Layer 10 of a small transformer language model trained on English Wikipedia (13 layers, counted from 0, width 128).
A neuron adds its activation times its output weights to the MLP's output. To switch it off is to set its activation to zero at one token and run the rest of the model.

Output weights of the MLP neurons that the questions are about. A number n stands for n times 0.00047.
n53: -117 29 11 315 -28 -65 7 14 -64 -23 120 -236 23 6 251 297 -105 -111 -188 43 64 -86 60 294 151 -65 -7 -6 261 -25 16 19 87 -38 -121 10 105 0 49 -7 -111 128 -27 296 3 -152 -163 11 62 20 -24 36 -104 39 -80 78 -10 23 -95 285 131 103 -71 -15 -83 -171 10 -43 -82 120 -195 -15 -93 -270 77 29 -35 -139 88 -11 -141 90 291 -30 -14 -117 59 14 -39 22 -18 -99 -79 -259 -86 -132 -109 -90 90 -25 11 14 -26 -186 61 -199 3 -15 -36 -10 -102 -64 -68 -24 -24 193 93 33 14 10 225 217 107 -78 -78 3 -44 -77
n90: 118 -18 -7 -36 -80 119 90 -53 128 67 54 -192 -72 38 -66 138 -123 18 -96 -84 62 -66 -78 178 17 -65 -29 -107 -33 46 10 -42 113 -45 -142 63 0 -244 127 -54 -7 -151 -88 -71 113 234 50 212 90 253 10 6 62 -215 65 -78 84 -79 -263 53 -114 111 26 265 -55 -99 282 -73 -106 127 -37 -18 7 -48 17 339 19 31 18 110 -15 -144 -173 30 -52 93 291 -181 109 -405 46 -89 -166 -10 101 -106 -99 -98 54 54 -265 39 -42 -80 82 -82 3 60 125 120 18 39 148 -69 211 54 33 40 -131 155 7 -4 -151 37 188 17 -14 -53
n140: -134 -225 133 -115 60 108 22 0 -114 49 -78 -198 359 -224 178 -57 124 110 81 175 -104 -111 -10 50 172 -76 -353 55 -152 155 -88 -392 74 231 20 213 187 -40 189 -138 -182 -14 10 82 5 0 63 -260 -86 99 307 156 0 15 179 -5 99 -62 26 10 40 -86 184 -103 159 -161 56 178 -94 101 34 32 -95 -350 73 -16 268 15 397 49 356 82 118 48 10 -156 -66 -370 -197 -201 190 59 5 -123 -344 -138 -165 194 31 -232 -262 -36 118 161 -330 -31 121 -147 99 -247 -355 -5 45 76 -125 -177 78 -69 62 167 -350 392 -57 -276 386 219 182 31
n158: 25 -14 -226 -184 34 345 -7 104 105 -136 -7 196 48 140 -114 3 -148 -153 139 -105 51 99 45 -116 -167 -263 -60 37 -152 4 41 57 54 -24 -67 31 85 52 -139 33 -30 -91 253 -101 30 137 -76 -117 71 10 127 -208 -51 205 36 101 118 -61 -39 66 -208 -29 -138 -51 -212 -45 -79 -36 24 -94 -80 29 55 -26 20 -149 -50 -162 -21 63 -88 -12 -40 -10 0 -3 79 117 98 -437 49 -22 122 260 15 274 116 89 -121 -13 45 -177 -10 -7 224 21 62 -199 71 -72 173 -7 -210 -44 170 7 59 25 -52 -120 -15 142 25 7 84 64 10 -42
n177: 83 64 -88 -17 -119 0 226 121 -148 76 28 -87 -154 52 -83 366 61 154 206 -289 23 181 -76 13 -80 -54 -51 -213 -93 8 -186 215 -255 33 -92 245 -97 -256 -25 28 -161 -8 104 -50 163 198 40 21 100 134 140 -154 46 0 314 50 261 -252 173 -114 -238 -105 100 31 202 -23 49 -208 -227 26 0 -26 238 -26 -12 -48 83 228 -50 -143 -66 -163 28 -8 -12 262 -224 -108 129 39 67 -61 -65 96 13 -162 4 70 13 -65 -80 -230 54 -70 -24 -131 -87 226 123 -138 30 68 138 -37 -37 234 107 -126 -63 109 -31 -31 -123 -20 -24 163 249 -251
n220: -414 138 65 -43 105 16 217 135 -61 -80 -137 23 34 -29 -127 -91 117 14 -166 -40 56 -205 112 35 54 -215 -118 83 272 268 34 -81 -298 64 -76 78 -325 41 228 58 202 -9 -71 65 -54 108 -185 132 -62 -348 105 -43 86 -51 -153 126 158 -56 -169 -351 -160 185 -334 452 415 121 30 171 -68 -75 -4 5 -109 122 89 112 34 -281 108 40 74 -25 76 -122 78 141 222 152 166 -132 84 -298 127 183 258 30 -222 104 -176 177 23 42 194 160 -130 33 -28 0 156 35 -139 9 -100 -9 173 137 -22 126 -205 -122 -73 176 -14 45 148 -50 210 -37
n305: -112 40 -17 -23 160 170 -251 -303 204 27 -86 217 36 60 -21 120 16 196 59 229 67 -154 231 -12 -38 -5 -120 -216 -16 -6 -220 -49 -93 -403 108 217 -106 89 -264 -302 92 63 -221 395 323 85 101 -86 248 -202 376 166 -31 0 12 -153 21 -136 79 -117 204 -153 -52 107 46 -116 -71 196 -136 56 -86 41 -154 -207 327 23 -157 161 -17 24 -255 -120 76 -343 -210 -127 -190 -150 16 371 -141 -253 104 103 -341 170 175 -6 -282 235 -197 -461 130 55 422 -160 310 113 -6 -74 -41 -131 -49 -94 -220 372 -389 -59 -101 346 -154 371 394 -54 76 93 49 -236
n362: -240 -11 182 -7 -179 -170 -131 -142 81 -69 -48 263 27 -192 126 14 21 134 -198 52 77 -75 -15 -31 73 -17 26 52 166 -33 129 12 68 21 223 -87 133 201 -134 182 196 54 -132 -58 28 -234 -86 137 -61 173 -64 40 61 22 -26 29 -194 138 -172 89 -54 57 -80 -61 -149 -114 99 -27 0 -13 220 -76 282 19 357 121 200 -122 95 -27 -107 -68 -56 -147 225 -50 123 -86 -163 -286 -29 76 -4 70 81 -200 38 -97 130 -135 66 -80 7 -86 67 48 -54 -158 -55 144 173 107 128 -114 18 -70 48 11 84 132 31 -88 133 -10 -42 -50 73 -58
n386: -156 -94 -15 125 49 -183 -61 -92 263 179 190 46 14 -113 -108 -29 37 -31 -84 -47 -176 -90 -65 -181 -239 131 179 -68 -61 54 -122 130 4 -79 -62 0 8 -80 -19 -66 -26 -75 187 -208 52 0 94 394 -139 -108 19 -39 -25 -371 -154 127 98 -153 -93 119 -188 -28 131 89 24 100 28 -119 -19 -86 173 -36 -49 -56 4 -132 93 80 -69 70 -61 17 -114 162 19 -15 -141 106 97 205 27 -129 -86 11 298 194 -116 -205 -263 358 88 -184 -188 121 -30 51 34 -73 -43 -58 59 144 -97 222 19 8 -65 152 35 168 -145 -64 -27 -37 111 52 -151 15
n397: -272 -194 75 -188 34 -128 -6 -52 332 5 -154 -229 -191 -289 22 -360 -167 77 405 197 133 272 145 -43 33 96 64 -144 -21 -274 -52 -473 -83 385 -33 51 64 -211 104 161 83 140 55 -394 309 110 38 -53 178 95 -295 -212 96 -247 -89 133 -259 161 320 141 153 121 -32 -6 -194 138 -126 -76 -325 -156 -111 -336 73 249 -50 -265 -36 -6 122 99 401 -189 -67 314 221 34 -149 200 135 163 283 30 124 39 25 124 366 -231 0 0 -312 98 -256 -215 11 94 -171 37 246 -22 -66 59 22 -357 -305 -153 16 -378 -335 339 -285 -193 12 -33 -84 -22 -50 -81
n472: -341 152 194 143 -182 -21 -235 23 -242 125 -211 197 163 73 -115 55 -9 46 185 -278 83 49 -191 78 143 125 -55 174 244 73 -148 -45 -47 62 -199 -9 85 31 -176 22 39 -173 13 -345 154 -36 236 165 -156 -123 -187 -83 4 0 28 5 -149 147 -9 154 226 -166 -25 14 -202 -78 -144 -183 -75 73 -61 38 13 -19 -86 61 8 210 -64 368 10 44 -209 17 0 -177 9 112 -195 57 -104 62 -177 343 -178 -34 -132 216 -144 -209 -254 0 -130 -13 174 206 214 -105 14 137 23 -198 -13 -275 -203 64 86 66 -177 21 -33 109 276 17 258 -207 -4 -154

Each question names a token from some text and the token that comes next. It shows the activations a of the neurons there, in the order above. A number n stands for n times 0.012.

Then comes g, the gradient of the next token's log-probability with respect to the MLP's output, scaled to length 1. A neuron's effect is roughly proportional to its activation times (output weights . g). A number n stands for n times 0.00067.

" to", then " kill"
a: 0 0 0 24 131 32 0 24 66 0 0
g: 68 -236 96 -7 87 -57 75 -85 32 -4 115 109 -115 -104 42 31 -22 80 -79 -18 269 7 211 356 59 -132 1 166 90 5 20 -27 -198 -118 -270 -19 16 -78 -151 -18 171 272 -59 -92 69 11 -60 -159 53 47 -54 3 -52 37 -34 193 1 80 88 -94 200 153 -231 140 -81 -120 66 24 -148 40 -190 -38 -34 -276 126 -322 37 7 -242 -72 -83 -101 -135 73 59 93 293 -63 68 178 193 6 -114 -166 -23 -95 19 -147 -192 73 83 -38 -20 96 235 144 3 -259 94 85 156 120 71 -289 34 -278 55 9 54 6 -85 231 148 101 -26 89 -191 -216
Which neuron, switched off, raises the next token's probability most? n177

" e", then "pisode"
a: 0 78 0 0 255 0 0 9 0 0 0
g: 82 240 210 -190 2 -314 53 96 -195 167 -237 69 8 4 161 125 275 -69 -157 28 -157 73 20 -52 20 41 204 -323 -10 -123 10 -19 149 -14 157 96 -51 153 124 12 83 -114 -141 -100 121 -99 -113 24 334 82 -37 -116 55 -146 -184 -59 50 78 -115 -22 43 37 -178 -143 47 28 -125 -126 93 178 -60 13 114 -132 -203 108 170 -111 172 67 -96 169 -171 -189 -126 -93 85 -35 -57 72 -152 -23 -159 83 25 -40 -88 -69 -14 -16 208 26 78 -27 102 -406 162 131 179 80 103 -110 121 -52 71 82 -69 110 -19 91 -37 -31 -298 199 19 58 -240 123
Which neuron, switched off, lowers the next token's probability most? n90

"e", then " him"
a: 0 168 0 28 0 30 0 24 0 50 20
g: 185 80 -39 178 -113 137 -51 17 4 0 -4 -88 -169 64 -93 128 -31 -24 -156 -157 63 107 -21 113 33 -14 -45 166 -11 105 137 166 -108 -110 -36 70 -180 208 -191 -229 -48 -70 -126 138 -99 23 125 163 81 108 -176 60 144 -142 135 130 197 -232 -62 -18 -187 378 -81 -47 -20 63 -83 -211 56 256 -31 -85 113 -10 211 -324 -109 -27 -254 14 116 -111 290 242 -82 66 -97 -97 -59 -109 -160 136 19 -303 53 97 -95 267 -212 -136 76 -109 69 96 160 -123 30 40 -103 36 -45 -99 -124 37 24 -87 29 -88 -206 186 31 236 -119 -14 -52 62 61 128
Which neuron, switched off, lowers the next token's probability most? n90

"ra", then "u"
a: 0 0 0 0 162 0 0 0 0 0 0
g: -45 -55 -23 -22 -35 48 -180 -228 -31 -143 -76 225 -122 157 218 -40 199 -208 -216 10 -62 -207 -126 45 -57 -118 14 -49 -326 -52 121 -233 218 70 80 -138 -77 155 -6 -168 -131 -114 -134 137 -2 -6 37 -203 127 64 126 -195 60 12 301 -49 -61 86 19 239 -14 -9 163 102 46 354 44 -96 40 -8 43 -164 104 -99 98 -325 102 337 -13 3 189 91 29 131 -155 -43 51 -213 50 10 80 -83 92 -180 114 22 118 -127 -102 335 -13 193 -7 47 -102 122 -31 78 -11 -8 44 98 -296 30 31 9 65 -74 -13 135 -39 -86 49 10 -2 -210 78 -38
Which neuron, switched off, raises the next token's probability most? n177

"ard", then "e"
a: 12 0 0 0 0 0 177 0 54 0 0
g: 15 220 -100 -217 -48 101 59 -13 186 -81 130 -239 47 117 -12 9 6 -171 -36 175 -72 55 -129 -35 -104 -33 84 86 -111 -88 -133 -89 219 -167 61 16 -53 184 -44 14 48 -29 -155 55 95 157 -188 127 52 140 213 -83 124 -171 -135 -105 5 87 -160 -28 239 -65 -144 24 -96 -244 -53 -174 37 96 -145 -148 185 72 -68 116 -77 -81 -185 64 0 -46 165 123 18 401 60 105 25 -126 -100 204 51 -65 371 43 -283 -98 51 -61 33 -225 -57 128 -82 125 -76 -18 64 -135 79 -78 123 250 203 -19 -265 67 91 3 20 143 -193 98 28 -135 86 -303
Which neuron, switched off, raises the next token's probability most? n305

"e", then " sign"
a: 65 0 0 0 0 0 215 0 16 0 113
g: -164 -152 79 19 -139 -21 -10 -90 -153 57 -54 -171 -75 2 47 -33 -263 -86 160 -152 96 116 -35 157 111 -112 75 31 57 125 238 -72 -182 21 -50 60 -143 157 -77 -131 437 -105 -154 264 -48 -133 160 106 246 -95 75 76 -48 17 111 33 -3 6 142 31 288 242 -90 191 -66 74 18 63 -128 -111 -144 8 355 -67 221 -20 145 -45 -10 -49 -138 68 -165 -112 -108 -153 100 -32 -81 188 -199 3 210 141 -40 -233 58 -99 -181 62 -12 -111 -52 81 -14 104 60 49 -149 -24 1 -48 -76 -216 11 -11 -50 -142 91 60 -176 139 151 116 199 -125 -67 -313
Which two neurons, each switched off alone, lower its probability most, in order? n305, n472

" l", then "of"
a: 0 21 0 0 0 0 0 0 0 101 52
g: 127 1 -70 326 184 185 -173 164 -128 -127 -15 -115 -157 7 -184 87 -118 125 167 -62 -171 79 -128 -79 130 59 -61 -28 -63 74 -7 205 -127 71 -161 -22 110 -79 -75 144 73 339 155 -140 -89 18 -66 -115 -19 -103 -118 134 -58 -75 20 -85 -300 163 13 -6 104 -9 146 250 -187 -97 -3 -8 18 63 167 140 27 266 -74 -93 -155 -312 40 12 136 -29 -45 129 -78 -45 111 -30 48 -128 -163 -334 -161 20 131 199 -211 -232 -67 -142 24 -60 -12 -46 69 -47 21 0 -54 -20 -44 -229 222 164 114 -127 80 154 -31 -236 -24 169 116 69 175 35 88 192
Which neuron, switched off, raises the next token's probability most? n397

"ave", then ".\n\n"
a: 0 0 0 93 0 0 0 0 0 95 0
g: 104 -132 42 -136 232 83 236 129 10 191 96 -55 -76 66 101 41 -479 41 201 -104 -18 -197 83 34 -58 -238 -59 -9 -26 9 145 -40 70 41 76 -16 201 -172 -65 -49 102 -236 104 -123 102 -258 -24 -225 -24 24 -366 31 -120 328 -48 105 -146 -42 -231 83 -12 -121 74 182 55 83 141 -47 8 210 -181 75 99 -128 -205 -259 89 102 148 -51 59 64 -44 34 2 144 104 102 -21 -60 244 -54 -87 123 63 107 65 -61 2 -215 180 24 -54 -130 -12 111 50 13 121 43 -61 103 -112 45 -70 -79 125 -12 92 -216 -240 -22 -162 -53 117 173 -66 -84
Which two neurons, each switched off alone, lower its probability most, in order? n158, n397

" Europe", then "an"
a: 47 0 0 0 0 0 0 42 0 0 125
g: -169 119 -90 -179 -86 133 -184 -224 44 -28 24 241 36 51 -77 70 -1 175 27 152 -21 -7 4 -62 21 74 190 -33 45 39 -192 -161 -137 -16 139 139 -56 -12 10 269 -198 -64 234 120 75 180 -59 -11 -182 154 117 -220 -22 -73 -13 -45 -91 94 -291 -147 -217 128 59 119 -153 -160 68 28 -96 105 13 -164 -107 216 14 311 186 115 62 18 51 -106 -34 210 -18 -53 -18 -159 78 56 -175 -225 -158 49 -23 86 -164 145 29 -158 -103 136 207 -187 88 121 -132 -243 -66 193 -41 -15 -27 -2 -28 36 -325 65 -16 173 88 -51 248 -98 28 -190 219 136
Which two neurons, each switched off alone, lower its probability most, in order? n472, n362

"i", then " F"
a: 0 0 0 0 0 0 0 0 28 0 101
g: -63 32 -115 -181 -156 -138 2 -111 75 -258 -47 20 199 -233 15 83 253 -21 -60 96 -113 72 61 217 75 -105 12 158 -172 16 -34 146 -41 17 131 -45 -145 32 185 -68 -124 130 -60 -55 -72 264 126 11 128 -108 55 213 -85 -222 -48 -268 -86 51 -148 -199 33 -217 27 -108 -96 162 -46 -75 113 32 -57 21 -153 246 107 34 -18 -143 5 13 10 49 -306 -101 -200 -136 4 -57 88 -40 -33 111 38 -214 -5 -77 135 216 55 166 -221 -39 7 42 109 -91 55 364 146 -170 169 -318 45 63 37 46 72 50 110 321 245 -122 -18 4 -12 70 -24 187
Which neuron, switched off, raises the next token's probability most? n472

" a", then " D"
a: 8 0 0 0 0 301 0 8 0 0 0
g: -80 -93 -177 -370 56 87 -35 42 113 -135 48 -28 -29 26 -37 148 91 116 -141 -126 -125 6 154 -67 42 -37 152 16 80 104 36 272 -181 0 -101 4 131 -7 41 -159 -28 4 25 69 -145 31 88 43 -61 -45 -69 158 -2 -61 15 -172 -50 2 -219 30 -87 -25 200 -119 -135 -53 -6 -49 150 146 -169 188 -68 134 42 -57 101 -99 124 -189 204 110 -91 151 50 6 -251 201 242 -190 -232 77 -98 -84 -54 -142 -410 275 -105 67 -175 -53 168 141 92 -44 -98 179 104 187 125 66 -277 -110 281 45 53 122 -1 -135 -80 -116 -177 231 36 51 -53 232
Which neuron, switched off, lowers the next token's probability most? n220

"nt", then "own"
a: 0 0 0 59 0 0 0 0 265 0 78
g: -71 118 -300 -39 -128 27 -202 -86 329 228 8 -167 -89 -99 149 -79 157 50 41 37 -141 184 -233 -18 -10 -395 317 -27 21 179 24 19 92 106 -139 -53 235 94 89 -167 -220 -247 250 -42 2 -143 49 -17 -8 41 120 -126 -189 68 100 0 23 19 171 35 -99 -52 -47 -37 -124 -180 -23 80 12 -294 159 -35 -64 -152 257 153 3 -42 190 -3 -115 95 -181 -22 -3 -81 -180 -26 -148 92 122 -12 104 -142 -21 103 -84 -106 132 -30 131 -196 143 58 228 37 57 -170 -17 63 97 -29 232 235 -99 -84 129 -114 116 104 -55 52 1 -108 12 41 17 -26
Which neuron, switched off, lowers the next token's probability most? n386

" It", then " received"
a: 0 0 0 0 0 14 287 0 0 0 158
g: -229 -101 -135 142 -45 11 -252 -185 23 347 57 116 -107 -32 -147 -131 73 101 -186 -94 -9 -103 -109 -80 -140 219 -30 -141 104 78 14 -11 -12 64 88 120 151 -202 17 36 328 -73 -197 -64 228 59 134 -42 184 24 -220 -52 84 171 170 -119 133 -236 -138 -142 235 -137 133 -161 128 -79 19 -36 -156 7 -14 -57 -114 147 130 -163 144 -9 71 -48 138 123 -7 -265 -126 247 70 -36 97 60 -120 -38 -16 159 -114 139 109 -65 -224 65 -46 39 133 -282 163 -96 -105 98 294 46 -98 115 45 -85 43 -213 -163 18 -41 168 77 -1 -44 167 -6 15 -46 60
Which neuron, switched off, lowers the next token's probability most? n305

" the", then " e"
a: 0 0 0 0 23 0 0 191 0 222 0
g: 139 -118 -66 -164 -88 -24 66 190 161 13 -9 144 77 -128 110 95 44 133 96 94 79 -274 115 56 42 -35 -209 27 70 -106 -177 -120 245 63 39 -266 200 -219 -39 -11 -111 49 171 -178 2 68 -216 -52 -172 -9 107 -180 218 98 -47 4 -48 156 37 220 -61 106 35 115 78 -174 -173 -168 -53 -262 -56 29 -214 427 -42 57 53 212 0 -7 21 92 -122 47 -106 -101 -79 90 -165 32 249 -204 103 50 74 -19 -59 60 84 69 2 25 32 -230 -350 56 107 165 193 -37 116 176 -18 5 9 75 -91 -170 -152 101 20 223 -53 -138 -130 -65 -111 -139
Which neuron, switched off, lowers the next token's probability most? n397

" Bar", then "c"
a: 107 0 0 0 12 0 0 0 0 0 0
g: 5 -44 -9 24 -19 102 -126 148 -87 -18 -7 -33 34 -11 -230 4 -105 -28 7 54 -153 -40 103 -131 37 25 136 -297 64 102 85 -180 -65 134 93 -2 61 -39 -24 97 -261 -283 16 -105 -107 252 104 112 73 56 6 290 -81 55 -128 153 239 76 -190 92 -17 17 6 208 35 57 -406 196 62 -156 132 80 43 198 -45 147 154 67 -176 71 -139 25 -45 154 -195 -162 52 12 78 -123 -238 -117 -116 135 255 95 -79 -213 73 216 -189 -267 38 11 128 16 260 -14 -95 -112 -11 95 -208 132 109 28 -116 107 -14 -154 -21 -183 -160 -49 20 258 70 -56
Which neuron, switched off, raises the next token's probability most? n53

" ", then "199"
a: 0 197 458 0 0 0 0 95 0 0 0
g: -3 -13 130 63 -135 149 94 101 20 90 137 -78 257 -158 -100 -27 -60 -26 -225 159 -30 -14 120 -283 44 119 -167 -241 -22 36 -99 -140 -213 200 181 84 55 275 -100 -36 -15 207 -129 221 139 101 -187 -64 123 17 14 -42 -31 -208 -70 -17 187 -13 -283 -56 -79 -83 121 47 -130 -193 -170 155 25 -42 91 -63 76 -21 -108 264 -109 41 -24 380 141 -49 101 -38 43 38 -13 -178 -144 -71 59 31 -88 211 -210 -12 -63 -79 54 -49 117 -265 156 -176 -61 -6 189 101 91 -52 -164 -163 -130 -140 -50 69 211 31 37 -4 31 269 -13 -151 90 18 216 -145
Which neuron, switched off, lowers the next token's probability most? n140